Layer 17 of a small transformer language model trained on English Wikipedia (21 layers, counted from 0, width 128).
A neuron's activation on a vector x is quick GELU(weights . x), where the dot is the dot product. Quick GELU of z is z times sigmoid(1.702 z).

Input weights of the MLP neurons that the questions are about. A number n stands for (n - 128) times 0.0055.
n25: 123, 152, 79, 154, 113, 74, 120, 140, 162, 154, 119, 118, 210, 120, 87, 151, 123, 153, 121, 130, 187, 134, 136, 120, 56, 127, 139, 183, 168, 183, 72, 170, 107, 132, 77, 106, 146, 169, 127, 89, 96, 146, 144, 149, 54, 162, 120, 97, 146, 110, 146, 186, 157, 122, 121, 146, 193, 116, 109, 147, 130, 135, 149, 179, 71, 106, 121, 164, 172, 134, 82, 143, 110, 128, 94, 128, 137, 73, 181, 115, 85, 88, 146, 49, 137, 114, 182, 126, 145, 136, 155, 101, 130, 71, 180, 91, 123, 104, 142, 125, 117, 127, 120, 101, 174, 79, 182, 152, 163, 86, 106, 134, 162, 162, 93, 128, 113, 140, 101, 99, 178, 151, 148, 151, 145, 169, 168, 87
n66: 140, 111, 113, 176, 177, 122, 96, 100, 99, 99, 154, 157, 98, 111, 99, 159, 132, 79, 156, 82, 213, 122, 141, 130, 132, 122, 136, 163, 136, 103, 136, 92, 105, 131, 127, 143, 115, 109, 188, 65, 71, 161, 123, 144, 102, 64, 140, 123, 169, 107, 142, 162, 161, 85, 106, 202, 112, 129, 131, 138, 84, 101, 184, 138, 156, 188, 90, 127, 76, 59, 135, 127, 151, 151, 162, 96, 122, 117, 90, 126, 143, 89, 177, 92, 103, 186, 94, 152, 104, 145, 133, 138, 144, 209, 119, 124, 124, 206, 149, 188, 115, 73, 128, 121, 158, 128, 100, 123, 157, 102, 91, 31, 117, 113, 132, 162, 124, 109, 102, 122, 124, 175, 136, 112, 111, 75, 185, 136
n91: 125, 89, 159, 109, 142, 66, 70, 69, 99, 88, 96, 152, 113, 123, 149, 139, 128, 159, 84, 203, 125, 133, 216, 102, 139, 109, 101, 139, 166, 58, 82, 103, 48, 131, 101, 107, 158, 174, 153, 150, 130, 112, 99, 153, 186, 149, 140, 173, 130, 112, 134, 167, 92, 131, 134, 110, 115, 114, 139, 106, 99, 146, 126, 161, 129, 131, 69, 95, 47, 96, 124, 140, 138, 127, 143, 119, 159, 132, 100, 120, 77, 193, 40, 178, 159, 120, 64, 145, 135, 141, 159, 146, 150, 102, 117, 103, 144, 155, 196, 219, 135, 145, 139, 137, 124, 86, 97, 131, 163, 137, 137, 80, 155, 106, 91, 167, 151, 122, 170, 144, 180, 165, 118, 102, 125, 165, 154, 133
n92: 142, 112, 127, 120, 158, 16, 213, 142, 122, 96, 108, 149, 74, 55, 148, 100, 108, 66, 97, 115, 80, 191, 72, 151, 135, 163, 134, 189, 119, 162, 99, 197, 32, 138, 100, 151, 136, 168, 126, 101, 229, 117, 86, 159, 160, 83, 145, 124, 154, 102, 180, 127, 173, 134, 89, 58, 106, 148, 175, 103, 71, 151, 126, 140, 101, 179, 130, 156, 115, 126, 94, 111, 188, 129, 70, 185, 128, 201, 117, 51, 116, 129, 129, 99, 93, 165, 121, 186, 41, 147, 156, 176, 128, 95, 138, 129, 116, 75, 113, 148, 132, 141, 70, 150, 176, 123, 145, 168, 26, 70, 176, 147, 153, 170, 144, 176, 46, 84, 82, 172, 136, 116, 110, 154, 92, 129, 92, 155
n114: 145, 113, 70, 78, 95, 115, 126, 150, 123, 129, 193, 84, 150, 150, 97, 139, 124, 158, 176, 146, 131, 134, 120, 151, 147, 75, 76, 158, 105, 107, 182, 77, 68, 132, 154, 110, 142, 156, 146, 115, 124, 89, 103, 84, 143, 74, 61, 93, 167, 130, 143, 110, 98, 122, 124, 123, 189, 65, 89, 189, 101, 87, 121, 198, 78, 81, 177, 125, 161, 171, 118, 136, 174, 102, 135, 150, 164, 149, 176, 139, 150, 136, 167, 127, 152, 142, 55, 83, 92, 107, 129, 141, 119, 172, 152, 140, 94, 123, 41, 97, 154, 206, 138, 84, 105, 124, 207, 163, 189, 100, 145, 153, 115, 102, 148, 164, 94, 140, 121, 80, 114, 138, 113, 98, 118, 75, 188, 153
n143: 149, 90, 140, 148, 149, 85, 189, 88, 136, 74, 156, 145, 107, 124, 222, 144, 133, 174, 61, 35, 170, 125, 151, 98, 168, 145, 96, 207, 190, 83, 87, 145, 65, 95, 102, 167, 141, 112, 141, 117, 162, 140, 145, 150, 183, 126, 186, 111, 114, 71, 100, 170, 121, 68, 128, 169, 159, 117, 111, 134, 154, 102, 160, 91, 123, 129, 141, 102, 100, 83, 144, 166, 118, 107, 114, 168, 114, 146, 77, 109, 104, 137, 126, 124, 99, 146, 135, 129, 123, 77, 171, 104, 144, 101, 158, 147, 166, 67, 151, 181, 111, 142, 125, 142, 145, 74, 149, 164, 172, 148, 126, 74, 146, 155, 87, 199, 84, 126, 124, 103, 222, 80, 157, 150, 127, 156, 113, 178
n198: 138, 155, 106, 102, 114, 131, 89, 192, 181, 103, 147, 46, 120, 98, 122, 37, 149, 150, 133, 182, 119, 143, 139, 118, 108, 153, 186, 130, 150, 116, 151, 188, 173, 93, 96, 89, 168, 95, 208, 134, 97, 116, 109, 87, 164, 122, 68, 94, 130, 123, 121, 125, 131, 187, 100, 119, 117, 163, 47, 130, 135, 169, 172, 102, 111, 77, 105, 175, 140, 138, 159, 131, 142, 128, 76, 181, 120, 126, 199, 129, 7, 140, 101, 144, 147, 162, 106, 150, 112, 111, 77, 98, 120, 141, 165, 168, 129, 30, 165, 143, 161, 126, 100, 112, 160, 100, 175, 103, 89, 87, 108, 72, 132, 143, 112, 119, 111, 151, 133, 132, 110, 102, 112, 121, 70, 152, 110, 142
n227: 178, 144, 139, 102, 152, 146, 105, 88, 124, 155, 142, 134, 122, 139, 164, 92, 118, 156, 153, 145, 154, 147, 135, 122, 81, 123, 147, 135, 156, 150, 171, 94, 133, 103, 109, 119, 113, 129, 106, 117, 104, 136, 91, 99, 124, 80, 139, 150, 196, 123, 92, 134, 187, 177, 167, 124, 85, 127, 131, 82, 122, 144, 130, 118, 137, 141, 161, 139, 160, 98, 101, 221, 107, 144, 98, 135, 84, 118, 89, 103, 104, 142, 136, 93, 159, 101, 91, 141, 107, 149, 91, 86, 139, 176, 96, 113, 98, 106, 103, 185, 142, 121, 119, 97, 68, 128, 112, 151, 125, 183, 142, 166, 91, 72, 134, 105, 147, 127, 96, 187, 121, 152, 155, 108, 147, 163, 140, 116
n255: 106, 110, 136, 101, 74, 180, 148, 128, 120, 143, 112, 155, 101, 101, 185, 111, 194, 131, 103, 178, 158, 201, 139, 117, 138, 142, 117, 153, 141, 123, 155, 171, 124, 156, 79, 85, 164, 173, 129, 185, 76, 54, 152, 142, 178, 64, 104, 120, 127, 144, 171, 73, 76, 101, 165, 154, 113, 61, 164, 93, 89, 149, 175, 109, 88, 89, 112, 80, 152, 121, 148, 74, 144, 160, 156, 153, 143, 107, 75, 114, 128, 131, 131, 90, 180, 75, 143, 121, 77, 102, 105, 76, 112, 80, 118, 126, 153, 104, 125, 83, 145, 156, 159, 105, 192, 176, 121, 114, 125, 154, 103, 119, 173, 183, 37, 209, 89, 169, 161, 77, 161, 167, 138, 155, 105, 87, 115, 131
n283: 157, 124, 144, 136, 68, 185, 111, 163, 112, 147, 180, 91, 126, 161, 139, 163, 128, 143, 118, 86, 132, 136, 132, 143, 167, 154, 105, 110, 127, 119, 109, 138, 140, 97, 61, 141, 117, 127, 168, 36, 124, 132, 102, 104, 140, 61, 136, 156, 77, 132, 98, 138, 112, 162, 95, 163, 155, 188, 104, 223, 81, 117, 146, 139, 156, 101, 147, 154, 136, 94, 100, 172, 141, 174, 55, 128, 127, 130, 111, 129, 93, 92, 106, 102, 89, 79, 77, 113, 85, 104, 150, 95, 96, 136, 164, 163, 149, 110, 142, 126, 174, 100, 128, 151, 101, 101, 134, 133, 122, 85, 121, 108, 130, 67, 125, 110, 108, 165, 134, 170, 79, 59, 86, 101, 127, 127, 176, 128
n307: 169, 115, 119, 128, 108, 119, 104, 151, 165, 140, 122, 150, 125, 144, 103, 105, 138, 107, 42, 132, 47, 165, 155, 105, 172, 95, 116, 131, 108, 106, 114, 168, 80, 149, 110, 82, 129, 57, 83, 126, 100, 141, 147, 95, 142, 70, 143, 82, 107, 99, 130, 131, 192, 115, 124, 90, 117, 134, 148, 124, 64, 180, 80, 136, 70, 66, 190, 152, 107, 140, 112, 166, 136, 161, 140, 139, 147, 171, 50, 197, 178, 120, 159, 138, 145, 136, 155, 86, 89, 104, 131, 110, 119, 67, 156, 128, 151, 160, 66, 177, 143, 160, 76, 112, 158, 127, 111, 137, 143, 124, 117, 144, 153, 160, 102, 210, 161, 136, 162, 142, 167, 162, 132, 170, 139, 114, 112, 121
n391: 164, 164, 84, 171, 179, 106, 109, 150, 135, 175, 55, 105, 161, 60, 119, 139, 106, 107, 135, 118, 167, 146, 118, 108, 112, 151, 88, 140, 87, 96, 101, 127, 137, 92, 112, 83, 65, 94, 141, 125, 181, 120, 150, 151, 147, 184, 145, 105, 91, 81, 146, 150, 146, 85, 147, 145, 167, 53, 123, 167, 114, 145, 188, 111, 121, 102, 110, 73, 95, 105, 96, 159, 180, 114, 115, 186, 136, 160, 176, 110, 164, 101, 123, 142, 79, 94, 112, 113, 98, 141, 126, 99, 164, 83, 190, 59, 125, 110, 80, 172, 147, 136, 154, 194, 104, 138, 136, 90, 99, 90, 151, 93, 124, 122, 77, 172, 117, 168, 117, 128, 126, 96, 120, 135, 126, 116, 131, 126
n429: 147, 80, 99, 140, 148, 114, 78, 118, 79, 188, 135, 121, 127, 117, 140, 94, 168, 153, 64, 107, 94, 165, 129, 101, 119, 88, 119, 149, 192, 144, 196, 134, 120, 115, 112, 104, 61, 158, 105, 63, 91, 142, 74, 140, 110, 101, 181, 140, 103, 169, 194, 197, 171, 83, 158, 110, 93, 133, 126, 157, 122, 137, 125, 180, 149, 156, 82, 152, 130, 97, 167, 156, 114, 133, 58, 128, 132, 155, 149, 146, 103, 141, 159, 118, 147, 166, 84, 116, 106, 106, 165, 94, 142, 152, 133, 85, 162, 61, 127, 193, 129, 85, 118, 98, 177, 91, 154, 136, 118, 125, 103, 103, 144, 67, 117, 131, 131, 121, 120, 138, 167, 141, 101, 105, 81, 116, 163, 163
n453: 37, 21, 85, 109, 174, 89, 132, 145, 116, 142, 90, 115, 90, 206, 92, 148, 143, 80, 167, 218, 158, 88, 48, 62, 95, 129, 204, 230, 216, 199, 114, 97, 148, 82, 142, 69, 132, 114, 79, 120, 220, 154, 182, 125, 209, 210, 134, 173, 104, 77, 186, 165, 131, 132, 198, 139, 153, 142, 75, 151, 162, 77, 158, 124, 133, 120, 111, 148, 123, 167, 118, 169, 112, 94, 103, 160, 162, 24, 106, 139, 177, 96, 131, 131, 135, 138, 135, 131, 87, 165, 158, 142, 155, 92, 185, 76, 186, 68, 124, 140, 135, 64, 68, 113, 66, 112, 193, 151, 98, 56, 143, 47, 142, 233, 65, 120, 123, 168, 94, 116, 209, 143, 194, 172, 83, 80, 66, 116
n458: 73, 55, 147, 154, 103, 70, 84, 126, 132, 88, 146, 182, 121, 128, 113, 135, 94, 113, 152, 141, 160, 180, 136, 121, 120, 132, 157, 163, 122, 113, 95, 120, 111, 136, 154, 90, 103, 134, 136, 105, 131, 80, 180, 124, 221, 151, 84, 114, 98, 141, 122, 93, 70, 125, 77, 123, 154, 123, 190, 110, 76, 155, 88, 113, 95, 78, 106, 140, 78, 121, 187, 186, 161, 92, 158, 83, 203, 126, 120, 109, 81, 213, 30, 145, 102, 131, 114, 141, 154, 114, 176, 155, 70, 122, 139, 176, 141, 150, 161, 82, 145, 66, 193, 80, 129, 139, 79, 103, 120, 174, 122, 108, 150, 230, 193, 171, 138, 127, 111, 145, 99, 134, 142, 207, 64, 119, 163, 79
n486: 106, 99, 167, 106, 67, 124, 160, 124, 104, 149, 96, 129, 126, 60, 122, 173, 147, 140, 110, 148, 92, 105, 147, 97, 138, 130, 179, 87, 94, 95, 79, 123, 142, 98, 148, 137, 101, 91, 134, 114, 129, 141, 87, 169, 147, 136, 89, 168, 114, 126, 97, 153, 135, 100, 99, 80, 162, 89, 31, 154, 103, 190, 93, 47, 100, 127, 145, 141, 162, 164, 106, 131, 128, 163, 82, 157, 175, 70, 164, 122, 102, 105, 215, 172, 145, 159, 163, 92, 122, 138, 155, 95, 93, 107, 197, 134, 133, 115, 133, 135, 143, 117, 122, 133, 106, 145, 122, 156, 120, 182, 179, 154, 158, 183, 106, 128, 110, 120, 129, 87, 122, 145, 140, 141, 186, 144, 83, 131
n504: 48, 113, 78, 57, 138, 140, 120, 144, 118, 202, 126, 137, 79, 119, 93, 107, 123, 150, 74, 107, 115, 182, 133, 145, 115, 72, 132, 172, 111, 228, 83, 109, 124, 45, 72, 158, 50, 186, 116, 165, 152, 122, 144, 136, 141, 144, 78, 156, 206, 91, 90, 143, 134, 100, 63, 86, 230, 247, 111, 80, 116, 175, 138, 41, 74, 161, 129, 133, 104, 159, 110, 123, 158, 111, 123, 123, 214, 182, 96, 133, 76, 178, 144, 137, 99, 100, 118, 118, 120, 165, 88, 134, 64, 105, 143, 146, 137, 126, 137, 182, 132, 134, 140, 87, 112, 189, 120, 156, 193, 86, 212, 126, 203, 190, 110, 177, 125, 99, 133, 97, 111, 143, 119, 182, 99, 178, 114, 151

Each question shows a token from some text and the vector x that enters the MLP there. A number n stands for (n - 128) times 0.085.

".": 129, 121, 125, 151, 135, 154, 122, 117, 126, 131, 124, 131, 127, 131, 131, 133, 125, 127, 146, 130, 126, 139, 132, 140, 127, 120, 123, 126, 134, 118, 121, 125, 137, 124, 125, 140, 129, 129, 130, 120, 125, 126, 112, 132, 142, 132, 130, 121, 133, 147, 132, 143, 123, 131, 132, 127, 135, 139, 129, 134, 127, 128, 133, 131, 109, 126, 114, 125, 122, 122, 130, 121, 110, 142, 138, 145, 131, 130, 132, 130, 124, 116, 131, 136, 123, 130, 141, 129, 131, 127, 134, 122, 113, 146, 124, 143, 127, 133, 124, 128, 15, 136, 125, 129, 142, 122, 128, 120, 120, 135, 126, 131, 127, 116, 128, 122, 123, 133, 133, 118, 137, 119, 138, 115, 139, 135, 123, 126
Which neuron lights up most? n66

"PM": 139, 163, 140, 137, 138, 143, 132, 111, 147, 130, 117, 113, 124, 122, 116, 133, 137, 130, 123, 118, 140, 118, 127, 135, 134, 124, 138, 126, 135, 128, 140, 127, 122, 141, 140, 129, 120, 132, 117, 129, 122, 136, 111, 145, 133, 111, 150, 122, 134, 139, 120, 119, 126, 134, 124, 140, 125, 121, 130, 118, 148, 136, 117, 138, 103, 138, 129, 139, 136, 134, 121, 136, 119, 128, 133, 132, 128, 137, 131, 146, 126, 139, 122, 111, 145, 138, 124, 131, 143, 148, 125, 123, 130, 106, 125, 148, 107, 131, 133, 138, 40, 138, 121, 123, 130, 117, 119, 138, 103, 128, 108, 141, 131, 132, 142, 101, 142, 122, 129, 119, 129, 116, 114, 124, 106, 140, 133, 118
Which neuron fires most, and how strongly? n227, at about 2.1

" in": 116, 132, 128, 135, 131, 119, 130, 122, 120, 125, 132, 133, 134, 132, 129, 123, 119, 131, 147, 137, 125, 128, 134, 133, 122, 137, 128, 128, 143, 132, 130, 126, 138, 123, 123, 131, 139, 133, 112, 126, 136, 119, 128, 128, 126, 133, 134, 132, 147, 139, 137, 139, 126, 128, 147, 127, 127, 130, 122, 133, 156, 113, 131, 128, 115, 131, 138, 131, 119, 130, 130, 126, 88, 133, 132, 131, 125, 108, 124, 126, 125, 122, 128, 131, 122, 132, 128, 133, 122, 143, 123, 125, 138, 123, 132, 126, 145, 135, 122, 131, 14, 128, 130, 133, 122, 138, 123, 138, 130, 124, 135, 119, 116, 138, 132, 133, 131, 126, 124, 123, 144, 130, 125, 128, 127, 123, 135, 125
Which three neurons fire most, strongest first? n453, n25, n143

" a": 138, 123, 121, 119, 128, 129, 130, 133, 124, 129, 125, 130, 127, 130, 120, 125, 132, 137, 124, 129, 128, 129, 126, 128, 135, 132, 119, 133, 119, 132, 119, 130, 132, 114, 141, 128, 120, 131, 133, 142, 146, 120, 142, 126, 143, 129, 129, 139, 135, 132, 115, 132, 134, 133, 127, 108, 133, 138, 128, 120, 156, 137, 123, 129, 117, 132, 132, 130, 122, 125, 138, 125, 105, 134, 116, 125, 135, 146, 126, 136, 118, 129, 125, 111, 130, 127, 123, 131, 140, 131, 128, 133, 151, 143, 128, 131, 142, 136, 130, 131, 14, 123, 126, 123, 128, 134, 147, 125, 145, 136, 135, 130, 131, 130, 139, 118, 125, 130, 117, 125, 119, 128, 113, 121, 132, 139, 119, 122
Which neuron lights up most? n504

" victory": 150, 134, 125, 131, 140, 126, 138, 125, 143, 119, 155, 148, 122, 122, 122, 137, 138, 112, 119, 132, 133, 144, 123, 144, 134, 132, 141, 139, 132, 124, 125, 139, 139, 134, 129, 127, 118, 120, 124, 135, 119, 130, 112, 134, 141, 117, 139, 112, 117, 146, 127, 119, 135, 121, 127, 123, 117, 132, 126, 123, 143, 119, 122, 136, 112, 125, 128, 114, 123, 125, 140, 116, 110, 136, 112, 129, 111, 132, 137, 123, 110, 133, 129, 131, 127, 148, 140, 141, 146, 123, 140, 131, 140, 124, 121, 141, 118, 131, 140, 132, 30, 113, 132, 131, 127, 138, 132, 146, 119, 138, 127, 135, 105, 126, 115, 140, 118, 115, 128, 129, 129, 148, 113, 117, 135, 133, 124, 124
Which three neurons fire most, strongest first? n92, n143, n66

" round": 154, 133, 142, 142, 136, 130, 146, 101, 119, 129, 120, 133, 125, 137, 126, 128, 140, 130, 112, 121, 133, 131, 124, 113, 137, 135, 125, 146, 139, 121, 114, 141, 130, 117, 115, 122, 126, 115, 127, 143, 124, 133, 115, 132, 131, 127, 146, 129, 141, 132, 140, 133, 139, 130, 132, 119, 107, 126, 130, 128, 122, 122, 122, 134, 118, 126, 117, 134, 132, 127, 124, 135, 138, 116, 123, 134, 114, 117, 131, 133, 131, 132, 131, 140, 126, 140, 134, 121, 142, 126, 125, 137, 150, 126, 130, 146, 123, 137, 132, 133, 18, 129, 131, 126, 139, 136, 129, 121, 135, 116, 134, 127, 138, 120, 134, 126, 135, 120, 128, 136, 119, 135, 117, 128, 122, 117, 128, 130
Which neuron lights up most? n143

"har": 131, 180, 133, 133, 102, 130, 120, 116, 138, 124, 113, 120, 125, 128, 121, 138, 117, 127, 167, 139, 126, 130, 120, 158, 129, 128, 141, 106, 124, 117, 129, 138, 111, 116, 122, 125, 130, 119, 149, 133, 147, 123, 107, 137, 143, 147, 131, 112, 133, 134, 111, 119, 128, 113, 138, 131, 136, 126, 145, 125, 142, 118, 122, 115, 101, 132, 118, 146, 151, 115, 143, 131, 121, 116, 111, 123, 104, 134, 139, 130, 155, 123, 133, 106, 142, 137, 137, 135, 137, 122, 121, 139, 126, 127, 130, 138, 112, 125, 131, 132, 71, 132, 133, 105, 140, 120, 124, 112, 125, 136, 120, 122, 111, 119, 141, 114, 142, 124, 116, 114, 122, 137, 127, 141, 150, 146, 142, 152
Which neuron fires most, and how strongly? n25, at about 1.3

"zi": 142, 181, 120, 144, 114, 127, 118, 114, 127, 125, 115, 125, 125, 120, 121, 130, 127, 131, 150, 113, 137, 123, 135, 148, 135, 141, 126, 120, 99, 136, 135, 122, 143, 110, 131, 141, 131, 130, 142, 131, 143, 111, 108, 141, 133, 147, 105, 146, 130, 145, 115, 128, 122, 128, 125, 132, 118, 144, 129, 136, 143, 128, 131, 116, 114, 124, 135, 129, 129, 141, 151, 108, 119, 128, 109, 124, 109, 149, 113, 126, 152, 135, 135, 121, 128, 139, 133, 129, 137, 129, 125, 131, 150, 104, 133, 123, 104, 121, 112, 136, 60, 141, 150, 107, 126, 124, 137, 122, 113, 141, 128, 115, 111, 122, 140, 131, 135, 114, 122, 122, 119, 132, 136, 129, 134, 145, 133, 146
Which neuron fires most, and how strongly? n391, at about 1.1

";": 126, 137, 126, 136, 131, 134, 126, 130, 118, 137, 127, 128, 129, 123, 139, 123, 121, 123, 130, 122, 125, 133, 134, 138, 125, 126, 128, 122, 125, 120, 129, 122, 139, 127, 141, 142, 134, 132, 127, 129, 126, 116, 127, 129, 134, 121, 128, 131, 124, 138, 142, 144, 120, 131, 130, 126, 144, 137, 133, 138, 123, 129, 139, 133, 106, 135, 122, 124, 139, 127, 132, 117, 79, 134, 129, 142, 133, 138, 130, 128, 128, 117, 129, 135, 119, 130, 142, 127, 127, 137, 129, 128, 127, 129, 126, 138, 122, 123, 137, 134, 14, 138, 137, 124, 143, 141, 132, 122, 120, 132, 139, 126, 118, 110, 123, 129, 130, 129, 128, 130, 131, 126, 121, 132, 124, 133, 129, 132
Which neuron fires most, and how strongly? n429, at about 1.2

"matic": 138, 135, 152, 148, 125, 126, 113, 140, 133, 128, 140, 140, 142, 135, 122, 124, 123, 139, 115, 121, 123, 129, 132, 146, 128, 132, 108, 125, 121, 136, 132, 127, 126, 135, 112, 141, 137, 131, 121, 142, 126, 135, 127, 130, 127, 132, 125, 134, 123, 124, 148, 133, 110, 132, 110, 119, 129, 135, 122, 147, 137, 143, 145, 139, 105, 154, 113, 102, 131, 115, 130, 124, 111, 129, 135, 129, 133, 122, 120, 136, 139, 139, 119, 127, 118, 143, 128, 131, 121, 133, 135, 106, 155, 142, 119, 117, 127, 135, 138, 131, 35, 130, 142, 115, 119, 119, 121, 122, 122, 135, 123, 134, 116, 105, 131, 120, 145, 125, 127, 118, 139, 129, 136, 124, 128, 140, 141, 130
Which neuron fires most, and how strongly? n91, at about 3

"\n": 128, 123, 134, 139, 131, 173, 128, 134, 125, 125, 127, 130, 128, 128, 129, 124, 131, 127, 128, 134, 132, 127, 128, 136, 127, 134, 128, 121, 129, 127, 133, 118, 128, 126, 123, 133, 130, 132, 127, 121, 122, 124, 127, 131, 133, 131, 133, 138, 126, 163, 132, 127, 128, 127, 133, 133, 139, 133, 122, 138, 132, 127, 138, 130, 100, 130, 137, 135, 134, 121, 130, 122, 120, 138, 130, 133, 127, 126, 133, 132, 124, 129, 127, 132, 124, 127, 132, 130, 131, 116, 137, 130, 104, 127, 135, 149, 113, 133, 131, 120, 17, 135, 131, 127, 134, 122, 128, 118, 131, 129, 132, 132, 123, 133, 127, 133, 121, 132, 130, 119, 113, 120, 126, 124, 132, 132, 132, 128
Which two neurons fire most, strongest first? n255, n283

" ": 122, 115, 141, 132, 110, 150, 130, 136, 141, 126, 134, 125, 130, 133, 117, 134, 116, 124, 130, 140, 118, 133, 114, 144, 135, 128, 126, 125, 124, 124, 120, 138, 140, 123, 121, 131, 128, 113, 133, 133, 121, 116, 129, 126, 117, 129, 145, 110, 158, 165, 128, 135, 125, 129, 127, 129, 122, 125, 131, 120, 143, 121, 130, 121, 107, 140, 134, 132, 134, 129, 128, 127, 117, 139, 131, 129, 124, 128, 127, 130, 147, 132, 126, 131, 131, 129, 147, 129, 130, 134, 137, 127, 128, 123, 123, 130, 153, 119, 128, 151, 39, 126, 120, 123, 139, 126, 111, 127, 129, 142, 116, 134, 118, 135, 130, 97, 131, 127, 134, 131, 88, 109, 138, 126, 137, 139, 144, 134
Which neuron fires most, and how strongly? n227, at about 0.11

" Preced": 128, 138, 151, 143, 139, 152, 130, 142, 134, 128, 129, 133, 130, 126, 117, 126, 122, 133, 106, 130, 129, 140, 132, 143, 131, 144, 122, 117, 127, 124, 124, 124, 131, 119, 130, 131, 130, 132, 122, 127, 131, 126, 129, 110, 127, 118, 121, 119, 131, 146, 126, 141, 143, 143, 116, 120, 123, 116, 131, 123, 129, 134, 126, 105, 94, 124, 127, 144, 142, 124, 121, 133, 112, 113, 132, 130, 132, 124, 147, 129, 122, 125, 147, 141, 134, 128, 139, 134, 118, 128, 126, 122, 127, 122, 139, 132, 117, 132, 147, 123, 40, 105, 140, 106, 143, 141, 113, 118, 163, 141, 127, 126, 115, 126, 127, 131, 127, 126, 141, 127, 122, 134, 110, 127, 136, 135, 148, 122
Which neuron lights up most? n486

" Jersey": 129, 133, 126, 144, 127, 122, 145, 130, 131, 125, 130, 130, 131, 131, 119, 144, 131, 122, 135, 114, 133, 126, 111, 138, 136, 143, 121, 137, 122, 127, 122, 128, 162, 141, 127, 144, 120, 130, 128, 137, 131, 134, 124, 142, 144, 126, 158, 138, 125, 132, 126, 117, 118, 118, 128, 139, 109, 127, 146, 120, 155, 127, 134, 129, 109, 127, 121, 95, 129, 126, 129, 125, 112, 125, 119, 130, 110, 139, 126, 139, 111, 122, 116, 132, 131, 125, 134, 123, 124, 137, 132, 115, 138, 143, 111, 130, 121, 133, 126, 127, 32, 140, 119, 139, 140, 148, 122, 135, 118, 130, 103, 147, 127, 138, 128, 126, 123, 125, 126, 131, 130, 122, 121, 124, 134, 124, 149, 142
Which neuron lights up most? n143

" the": 121, 134, 131, 148, 134, 133, 121, 117, 124, 125, 122, 137, 137, 119, 114, 124, 137, 136, 120, 132, 123, 134, 122, 139, 141, 135, 130, 126, 121, 129, 128, 135, 139, 121, 120, 137, 116, 130, 128, 135, 139, 130, 128, 122, 131, 120, 120, 134, 135, 128, 122, 136, 135, 117, 118, 125, 129, 125, 128, 109, 154, 131, 123, 118, 110, 132, 136, 133, 127, 133, 131, 127, 90, 132, 125, 115, 129, 146, 128, 132, 115, 124, 125, 124, 125, 134, 125, 134, 135, 137, 131, 134, 131, 135, 122, 137, 154, 134, 130, 130, 20, 131, 119, 122, 129, 135, 138, 144, 149, 139, 136, 130, 126, 128, 137, 128, 139, 124, 123, 123, 128, 134, 134, 115, 147, 123, 133, 120
Which neuron lights up most? n504

"Additional": 149, 123, 145, 132, 136, 130, 120, 127, 121, 129, 135, 128, 122, 114, 128, 126, 128, 133, 131, 140, 125, 134, 125, 136, 134, 129, 109, 135, 109, 126, 125, 127, 119, 127, 129, 131, 131, 139, 139, 112, 126, 109, 133, 134, 138, 124, 138, 129, 137, 126, 121, 140, 108, 126, 122, 134, 124, 124, 133, 119, 167, 142, 138, 125, 120, 149, 130, 131, 123, 129, 128, 137, 118, 135, 124, 125, 131, 133, 131, 125, 143, 130, 114, 137, 127, 131, 133, 130, 124, 149, 137, 137, 118, 123, 118, 140, 129, 127, 131, 136, 24, 126, 135, 130, 115, 119, 132, 128, 140, 133, 128, 130, 141, 122, 109, 96, 132, 145, 131, 130, 129, 128, 114, 119, 118, 139, 140, 127
Which neuron fires most, and how strongly? n91, at about 3.7

"M": 144, 162, 141, 165, 134, 142, 118, 123, 136, 153, 120, 108, 130, 104, 120, 135, 125, 129, 124, 117, 127, 122, 117, 130, 138, 121, 129, 136, 129, 127, 137, 124, 127, 133, 148, 133, 128, 131, 115, 96, 109, 136, 123, 124, 137, 129, 134, 144, 140, 151, 141, 113, 127, 139, 117, 130, 133, 119, 141, 115, 119, 142, 124, 139, 107, 141, 138, 124, 137, 127, 115, 130, 127, 121, 128, 128, 126, 134, 136, 125, 126, 133, 123, 105, 135, 138, 135, 132, 149, 139, 125, 131, 144, 132, 118, 150, 107, 129, 118, 143, 48, 127, 133, 120, 132, 133, 126, 128, 109, 136, 112, 130, 126, 124, 136, 110, 157, 121, 134, 104, 126, 121, 118, 130, 123, 150, 123, 120
Which neuron fires most, and how strongly? n227, at about 2.4

" A": 124, 132, 122, 134, 133, 141, 139, 129, 136, 126, 129, 129, 129, 138, 126, 129, 134, 136, 139, 123, 116, 141, 123, 121, 136, 116, 121, 134, 115, 124, 117, 133, 133, 127, 131, 106, 134, 116, 115, 126, 144, 119, 135, 134, 130, 117, 136, 123, 125, 183, 133, 134, 129, 122, 121, 129, 115, 128, 134, 124, 147, 142, 134, 133, 104, 129, 139, 137, 122, 122, 119, 124, 146, 139, 112, 124, 102, 116, 125, 138, 145, 112, 135, 129, 126, 128, 126, 125, 153, 132, 131, 130, 134, 122, 130, 136, 112, 132, 127, 118, 32, 133, 125, 119, 130, 140, 132, 142, 143, 123, 139, 135, 122, 124, 146, 128, 140, 126, 140, 134, 128, 117, 117, 122, 130, 120, 127, 119
Which neuron lights up most? n307

"In": 123, 130, 135, 119, 132, 122, 127, 127, 124, 124, 126, 120, 133, 124, 120, 130, 131, 141, 145, 146, 123, 123, 114, 127, 120, 141, 133, 130, 139, 136, 137, 119, 134, 120, 129, 128, 139, 127, 115, 131, 136, 118, 131, 136, 140, 145, 128, 135, 125, 142, 136, 136, 124, 122, 140, 121, 124, 133, 122, 128, 160, 125, 127, 132, 113, 128, 145, 132, 127, 136, 130, 121, 97, 137, 128, 131, 129, 103, 135, 128, 140, 125, 128, 129, 132, 122, 127, 134, 122, 129, 136, 116, 136, 132, 125, 135, 128, 140, 138, 136, 18, 146, 142, 114, 128, 127, 125, 138, 139, 128, 116, 132, 132, 139, 128, 131, 125, 126, 125, 117, 119, 117, 136, 128, 131, 136, 116, 121
Which three neurons fire most, strongest first? n453, n25, n486

"a": 125, 169, 121, 129, 134, 130, 120, 127, 129, 133, 124, 114, 130, 129, 129, 131, 122, 121, 144, 129, 142, 134, 107, 150, 145, 130, 125, 111, 119, 123, 126, 109, 139, 125, 135, 122, 119, 119, 112, 134, 130, 112, 134, 121, 122, 143, 125, 120, 134, 154, 114, 119, 122, 120, 131, 146, 137, 140, 127, 123, 137, 136, 145, 122, 103, 123, 117, 129, 130, 137, 134, 112, 144, 126, 122, 141, 116, 129, 142, 138, 142, 123, 140, 129, 135, 118, 121, 134, 147, 142, 123, 130, 148, 127, 137, 123, 97, 129, 115, 132, 47, 142, 143, 102, 130, 143, 137, 138, 123, 137, 132, 139, 121, 120, 146, 118, 125, 113, 128, 125, 112, 133, 118, 138, 138, 143, 117, 137
Which two neurons fire most, strongest first? n114, n391